Layer 11 of a small transformer language model trained on English Wikipedia (15 layers, counted from 0, width 128).
Take only the direct path to the model's output, skipping the later layers: a vector added to the residual stream pushes a token's score in proportion to its dot product with that token's output vector.

Output vectors of the tokens that the questions are about. A number n stands for (n - 500) times 0.0024.
"ly": 661,454,704,573,669,971,468,516,678,439,392,590,311,569,724,447,392,474,598,554,583,761,512,642,504,345,533,402,759,451,614,371,515,636,592,627,368,686,356,518,446,700,805,608,486,342,458,566,737,443,278,383,520,628,737,424,624,716,651,396,461,591,563,304,361,386,363,406,579,625,692,548,364,602,746,384,561,608,513,556,407,342,600,456,595,396,459,264,425,436,642,437,575,394,654,606,523,552,437,461,634,219,439,595,531,447,380,554,549,363,485,760,321,576,530,357,459,451,596,520,720,652,348,442,647,496,519,281
"ther": 413,353,487,350,504,730,529,513,545,592,580,518,576,546,420,808,536,562,525,684,550,405,641,608,632,576,286,307,559,520,690,489,463,710,258,458,539,599,544,556,605,665,731,420,189,568,316,416,742,564,404,556,645,526,451,220,296,395,471,357,632,740,855,698,353,548,334,477,569,639,369,529,534,437,610,523,320,516,513,480,481,531,492,427,459,642,572,102,254,579,457,494,759,558,509,743,707,408,500,623,474,195,448,500,249,561,568,597,659,446,687,780,346,426,387,371,583,340,409,270,558,323,224,618,588,664,545,345
"op": 574,482,469,217,588,769,663,498,591,552,658,379,400,585,512,667,491,464,396,394,618,643,638,363,569,473,593,575,726,468,483,745,361,601,414,344,472,477,687,315,638,469,369,596,703,361,494,571,552,433,403,419,463,698,552,552,539,557,206,343,567,504,496,507,736,454,559,471,491,451,326,452,610,540,438,375,422,653,486,382,686,571,305,416,467,503,543,564,375,529,576,464,361,506,471,506,742,448,283,461,573,485,440,560,481,504,432,657,479,713,398,420,654,517,631,580,618,493,606,541,418,447,511,301,480,461,650,353
"|": 525,342,341,611,496,429,643,506,446,342,480,438,325,539,703,317,543,512,394,612,562,570,472,280,444,310,538,424,681,534,537,626,563,643,517,553,547,514,466,635,649,421,455,232,333,490,437,521,445,807,534,753,429,608,513,534,380,740,413,442,376,519,546,575,626,434,558,465,426,368,507,565,666,508,582,356,583,549,303,571,688,738,489,559,357,583,312,450,361,574,401,623,504,360,542,650,631,437,543,599,397,315,422,870,427,548,561,583,688,605,371,446,503,596,535,334,537,467,447,400,643,359,476,282,269,652,511,418
"ball": 607,359,488,328,758,531,570,513,293,543,376,558,655,685,447,327,782,663,651,423,707,277,651,519,736,351,510,372,646,528,381,558,544,450,352,496,561,804,676,656,580,651,694,400,574,590,464,493,626,500,351,551,410,749,423,689,689,504,554,392,345,547,391,550,532,731,391,727,607,485,441,384,633,611,496,285,359,532,662,380,615,543,579,489,279,592,382,510,327,482,635,527,376,414,561,423,418,377,558,515,496,478,714,422,173,268,508,574,865,277,756,539,555,514,327,313,453,266,317,471,359,480,278,565,542,487,488,366
"ous": 322,433,366,624,679,845,590,499,656,444,365,432,714,738,493,293,560,753,611,508,440,551,535,518,386,492,551,396,614,686,512,469,622,489,230,550,287,332,557,370,606,525,398,201,332,401,524,471,487,890,222,526,330,455,678,321,400,635,280,371,323,520,438,491,245,485,556,723,446,591,641,574,347,433,384,614,161,409,644,324,631,562,398,511,523,576,438,451,496,370,464,479,309,534,570,531,596,423,434,545,396,472,629,423,372,583,604,480,380,454,508,511,312,523,676,476,610,347,578,414,475,592,671,368,665,287,684,585
"qu": 659,607,549,404,640,608,601,494,491,568,279,476,492,569,595,519,583,491,577,485,514,206,430,394,228,388,447,470,729,614,389,628,387,438,340,527,220,438,399,251,338,408,531,621,393,649,520,416,719,410,638,450,444,620,334,571,408,566,320,759,662,554,761,762,646,575,420,633,481,379,638,549,425,712,542,557,664,336,295,426,517,524,387,455,303,457,470,311,336,350,325,559,381,536,441,646,515,287,414,630,611,589,508,617,382,630,429,664,439,419,525,437,268,550,564,481,489,546,607,407,372,672,463,576,560,392,717,516
"gh": 439,355,483,407,737,739,702,503,276,646,395,473,299,432,534,589,405,615,390,544,703,245,410,515,463,450,461,636,421,610,479,587,403,254,295,572,580,427,513,523,608,470,750,312,401,316,475,534,563,681,559,716,635,573,418,670,437,604,629,645,419,560,513,650,343,600,529,585,511,611,425,599,504,580,554,581,318,302,308,344,823,717,450,283,494,592,406,338,545,383,445,669,549,500,578,504,729,305,405,323,615,357,697,345,197,458,426,409,453,335,452,756,196,569,562,355,477,394,504,211,401,809,305,388,708,457,467,276
"art": 429,555,493,348,306,484,686,503,431,548,271,442,733,703,516,361,534,450,391,448,536,725,649,441,500,633,398,433,597,394,500,676,420,443,289,658,330,342,545,408,705,631,634,475,427,497,437,414,574,547,391,517,496,321,538,664,387,459,414,287,588,481,447,484,504,669,489,566,478,681,681,586,551,462,491,395,634,605,458,335,356,881,518,705,462,385,668,468,464,390,321,481,371,360,640,391,539,492,471,487,305,494,700,358,217,600,582,587,592,639,688,392,446,485,539,430,699,393,419,618,546,507,378,444,345,452,574,438
"d": 588,268,551,517,546,490,432,492,347,539,463,463,352,574,413,785,517,433,597,590,466,393,578,444,576,497,464,572,685,717,405,440,560,702,410,319,658,477,535,353,800,456,567,514,130,426,434,497,563,530,523,383,554,468,468,607,523,454,640,503,607,571,450,340,364,408,462,559,438,730,516,445,462,591,357,644,496,550,414,593,382,525,517,644,469,329,620,509,503,631,573,397,568,509,457,633,806,246,463,564,556,530,451,408,423,584,597,325,497,573,632,701,587,409,533,658,439,412,497,558,777,490,493,450,562,560,383,611
"ific": 767,436,540,606,710,790,678,513,513,595,439,560,504,431,403,828,406,575,672,307,518,556,343,496,740,393,604,581,384,579,573,764,388,408,532,271,401,706,467,478,642,384,446,324,509,482,267,454,565,543,523,417,543,657,662,307,738,649,552,576,500,521,387,695,655,382,452,551,319,361,508,595,572,585,483,384,783,724,550,392,721,487,560,438,405,278,396,515,322,520,371,432,614,346,600,419,383,483,338,429,329,567,348,793,540,296,342,554,760,487,473,593,567,480,266,341,362,496,517,243,515,473,522,335,580,574,523,659

Each question shows what one neuron of this layer's MLP adds at an activation of 1. A number n stands for (n - 500) times 0.0032.

n240: 447,656,545,558,396,468,573,698,517,634,543,516,428,518,442,554,516,219,588,440,498,426,318,417,686,579,608,458,577,441,578,658,468,391,395,611,576,497,459,481,454,446,359,626,640,749,574,403,617,489,585,484,453,434,493,530,466,399,545,505,478,467,428,525,481,581,388,469,442,518,462,571,605,509,535,321,336,531,464,480,727,552,436,479,391,457,605,380,613,500,490,464,534,502,516,609,570,424,464,370,662,537,614,519,519,492,627,525,508,582,647,443,424,380,455,503,471,542,458,503,351,442,489,602,454,451,443,630
Pushed up most: "qu"

n78: 662,481,678,654,337,393,348,303,500,495,366,610,621,571,669,610,659,487,544,533,367,518,454,413,597,537,483,409,383,574,480,478,451,445,473,423,470,640,638,497,559,530,609,497,368,469,477,572,415,421,505,492,439,570,500,523,560,619,374,508,313,448,399,598,503,358,445,440,437,330,512,453,452,443,392,459,446,448,493,470,532,560,422,543,504,500,441,487,664,495,498,651,565,460,492,570,585,649,537,571,419,569,354,500,516,537,520,497,672,571,492,679,384,554,351,419,497,492,581,467,586,465,680,524,563,425,489,566
Pushed up most: "ific"

n211: 532,489,548,399,438,600,463,508,531,648,493,357,577,628,469,375,562,550,464,555,654,581,531,565,683,510,500,646,382,460,424,537,403,582,492,483,480,651,431,487,457,286,485,546,608,602,590,462,395,583,564,519,393,741,545,515,606,569,466,578,711,492,389,611,575,328,510,436,507,543,665,498,530,535,535,560,511,415,437,436,560,453,481,639,553,362,506,597,430,526,564,448,333,566,500,619,619,457,534,490,487,437,533,455,462,637,559,453,603,402,671,526,394,620,518,479,524,562,519,415,403,494,469,591,593,572,376,539
Which two tokens does it push up most, strongest first? "ball", "qu"

n175: 365,420,378,422,729,515,688,596,618,535,480,364,589,454,617,355,576,500,683,602,652,421,451,470,463,394,495,549,376,532,328,511,528,480,422,528,510,611,502,411,500,588,537,450,475,418,444,549,540,367,564,635,503,602,551,521,532,566,641,548,498,492,360,416,566,453,575,563,456,503,458,487,415,524,610,440,353,587,538,621,409,508,568,384,337,461,469,316,349,583,578,455,485,372,611,667,441,336,586,636,557,514,517,522,272,419,422,624,476,507,327,438,668,544,524,392,473,452,505,455,500,447,517,395,426,394,513,543
Which three tokens does it push up most, strongest first? "ball", "|", "gh"

n193: 581,532,443,423,475,362,746,517,456,661,450,463,568,423,492,453,374,544,476,425,537,589,539,548,568,652,564,310,528,376,601,477,708,408,526,564,423,534,354,430,697,506,271,464,479,572,482,500,392,313,494,521,429,491,565,500,534,402,471,407,580,447,403,489,539,816,543,475,345,527,500,683,519,546,442,547,664,555,460,640,512,439,656,529,561,458,482,478,413,585,433,545,503,548,497,596,220,567,468,413,465,474,669,650,528,560,604,440,455,550,535,540,293,381,414,497,416,710,518,533,569,475,408,460,381,528,486,492
Which two tokens does it push up most, strongest first? "art", "ific"

n288: 534,676,470,536,415,497,511,370,585,395,588,662,532,315,521,614,296,614,539,577,480,673,539,649,512,690,569,412,522,615,513,460,384,374,593,513,600,555,497,468,387,569,481,456,679,423,406,388,481,659,450,388,513,405,605,413,681,480,625,450,406,614,491,514,497,549,517,506,406,621,487,694,615,594,448,527,560,443,524,560,387,326,494,548,538,371,294,478,529,573,429,417,481,416,483,597,433,553,515,462,446,511,515,651,534,369,442,518,636,583,618,735,482,489,497,481,551,522,525,444,660,602,600,427,510,519,559,646
Pushed up most: "ific"

n255: 310,521,410,510,517,462,599,481,455,373,528,431,365,466,756,605,546,528,461,530,612,482,689,446,508,405,519,642,416,500,473,336,500,505,471,576,466,477,540,548,669,365,485,576,507,596,573,598,423,479,505,395,589,443,425,440,556,479,398,513,546,401,330,585,338,521,714,482,433,436,514,539,436,635,399,545,589,510,510,613,542,495,531,479,531,586,462,533,440,588,558,511,517,563,544,580,452,672,540,453,466,435,574,453,497,490,502,620,444,533,563,343,406,608,440,561,508,384,474,682,596,617,483,438,560,256,441,567
Pushed up most: "ous"

n166: 438,259,436,545,413,497,478,391,594,491,451,376,395,629,538,378,493,497,390,420,489,591,431,520,526,475,482,421,423,405,518,648,525,597,588,488,468,615,534,601,414,613,358,276,441,440,566,573,517,407,625,426,495,490,480,481,485,545,624,442,544,449,438,517,516,467,541,522,465,394,671,525,449,542,585,458,411,575,418,371,548,518,629,542,467,443,508,510,500,505,489,405,525,443,335,616,449,480,377,638,505,498,567,460,459,562,457,495,425,475,618,417,548,632,642,452,629,573,469,428,500,578,518,380,444,301,483,578
Which three tokens does it push up most, strongest first? "|", "ous", "art"

n55: 668,446,503,363,446,362,600,519,572,522,409,635,654,448,481,492,523,438,476,338,430,579,452,518,495,434,643,446,364,550,556,345,592,519,567,401,451,528,421,379,648,463,523,585,413,602,815,462,635,411,526,423,547,473,500,465,417,471,608,492,551,448,550,480,389,610,602,482,510,345,498,568,490,338,421,540,606,597,478,503,472,569,542,429,257,623,364,452,507,443,561,627,515,593,581,486,446,399,514,423,508,576,533,567,484,281,422,618,382,430,382,594,492,678,644,582,489,440,530,530,537,509,528,542,530,341,544,487
Which two tokens does it push up most, strongest first? "qu", "ific"

n256: 442,442,655,592,607,400,356,660,379,555,394,358,582,468,612,436,545,622,638,602,516,495,502,532,525,447,416,410,513,619,523,613,406,441,470,482,369,476,618,400,503,426,508,489,577,449,477,522,395,470,580,542,405,590,422,521,617,536,470,503,521,302,523,510,452,541,607,532,500,474,382,392,479,481,421,632,525,428,482,425,272,636,372,616,670,455,491,432,334,441,495,511,578,284,476,510,648,443,500,385,667,627,338,441,510,568,462,412,529,438,393,543,642,418,489,614,478,382,498,537,683,621,494,369,576,497,340,457
Pushed up most: "d"

n19: 445,428,458,563,584,567,490,558,517,560,486,544,547,296,538,487,477,559,478,633,491,520,536,500,492,585,471,402,543,547,519,447,463,376,460,520,502,538,424,535,720,550,477,472,459,596,605,535,500,495,528,392,621,427,505,382,487,521,584,608,445,573,451,467,687,425,497,520,500,512,528,505,451,377,342,360,390,596,633,718,559,556,411,575,420,361,475,389,548,518,418,576,481,529,490,533,704,252,509,458,495,747,418,429,497,497,575,489,559,376,500,485,390,537,752,622,629,392,514,465,560,603,467,307,454,439,626,487
Which three tokens does it push up most, strongest first? "ous", "d", "gh"

n268: 729,487,596,531,582,580,441,427,444,511,504,549,412,573,401,503,405,267,500,441,458,529,493,485,541,555,553,413,610,533,573,587,563,472,447,597,566,541,417,540,493,648,529,387,610,340,587,418,615,427,486,474,577,567,415,467,519,517,507,500,406,454,292,590,518,487,639,409,493,441,466,516,456,370,517,502,592,577,407,396,553,280,557,488,457,447,570,405,520,344,605,436,314,464,444,596,518,414,434,444,495,483,549,480,482,438,555,539,442,518,640,568,426,455,429,649,602,376,557,505,566,543,558,575,489,440,396,607
Pushed up most: "ly"

n243: 589,507,461,566,435,429,445,385,524,388,458,517,539,440,391,432,545,569,520,594,554,453,546,478,470,566,511,591,654,485,520,591,537,513,644,518,672,400,460,585,342,544,467,464,642,365,610,399,553,666,536,591,486,421,573,486,474,507,434,490,444,485,431,467,474,423,394,621,458,521,535,435,696,426,598,535,427,406,444,343,495,441,439,437,143,554,625,432,349,420,527,602,477,513,452,469,562,508,567,424,525,430,454,573,669,575,543,584,462,460,500,406,598,611,597,569,544,466,472,427,581,476,427,584,603,443,536,562
Which two tokens does it push up most, strongest first? "|", "ous"

n198: 610,541,633,397,535,534,561,690,535,516,442,470,273,495,560,497,487,629,552,508,535,615,578,437,587,509,569,508,559,532,434,490,578,424,487,467,542,559,518,495,402,469,510,485,428,497,429,562,494,596,386,516,404,719,385,310,517,426,556,593,620,440,668,498,529,531,467,599,512,445,532,521,500,565,395,529,337,540,612,466,426,483,490,447,273,468,423,448,433,513,573,571,576,643,439,468,531,338,443,368,546,598,604,560,637,617,580,537,500,676,634,545,456,449,321,448,643,402,579,540,413,591,478,550,531,401,408,608
Pushed down most: "art"

n148: 378,599,538,606,261,620,596,333,636,624,502,583,480,492,469,359,442,400,483,566,414,589,474,581,563,502,588,486,433,540,495,476,503,508,621,480,402,520,440,505,426,596,431,433,428,412,539,427,491,589,467,470,488,489,336,505,441,503,331,479,498,419,486,480,508,409,640,518,617,550,407,354,366,439,523,520,286,394,507,538,457,431,444,495,423,574,492,564,464,464,573,492,461,519,526,574,522,500,595,448,601,565,508,664,487,418,459,607,615,440,703,619,541,351,482,820,513,466,374,470,451,626,604,422,623,490,508,567
Pushed up most: "ous"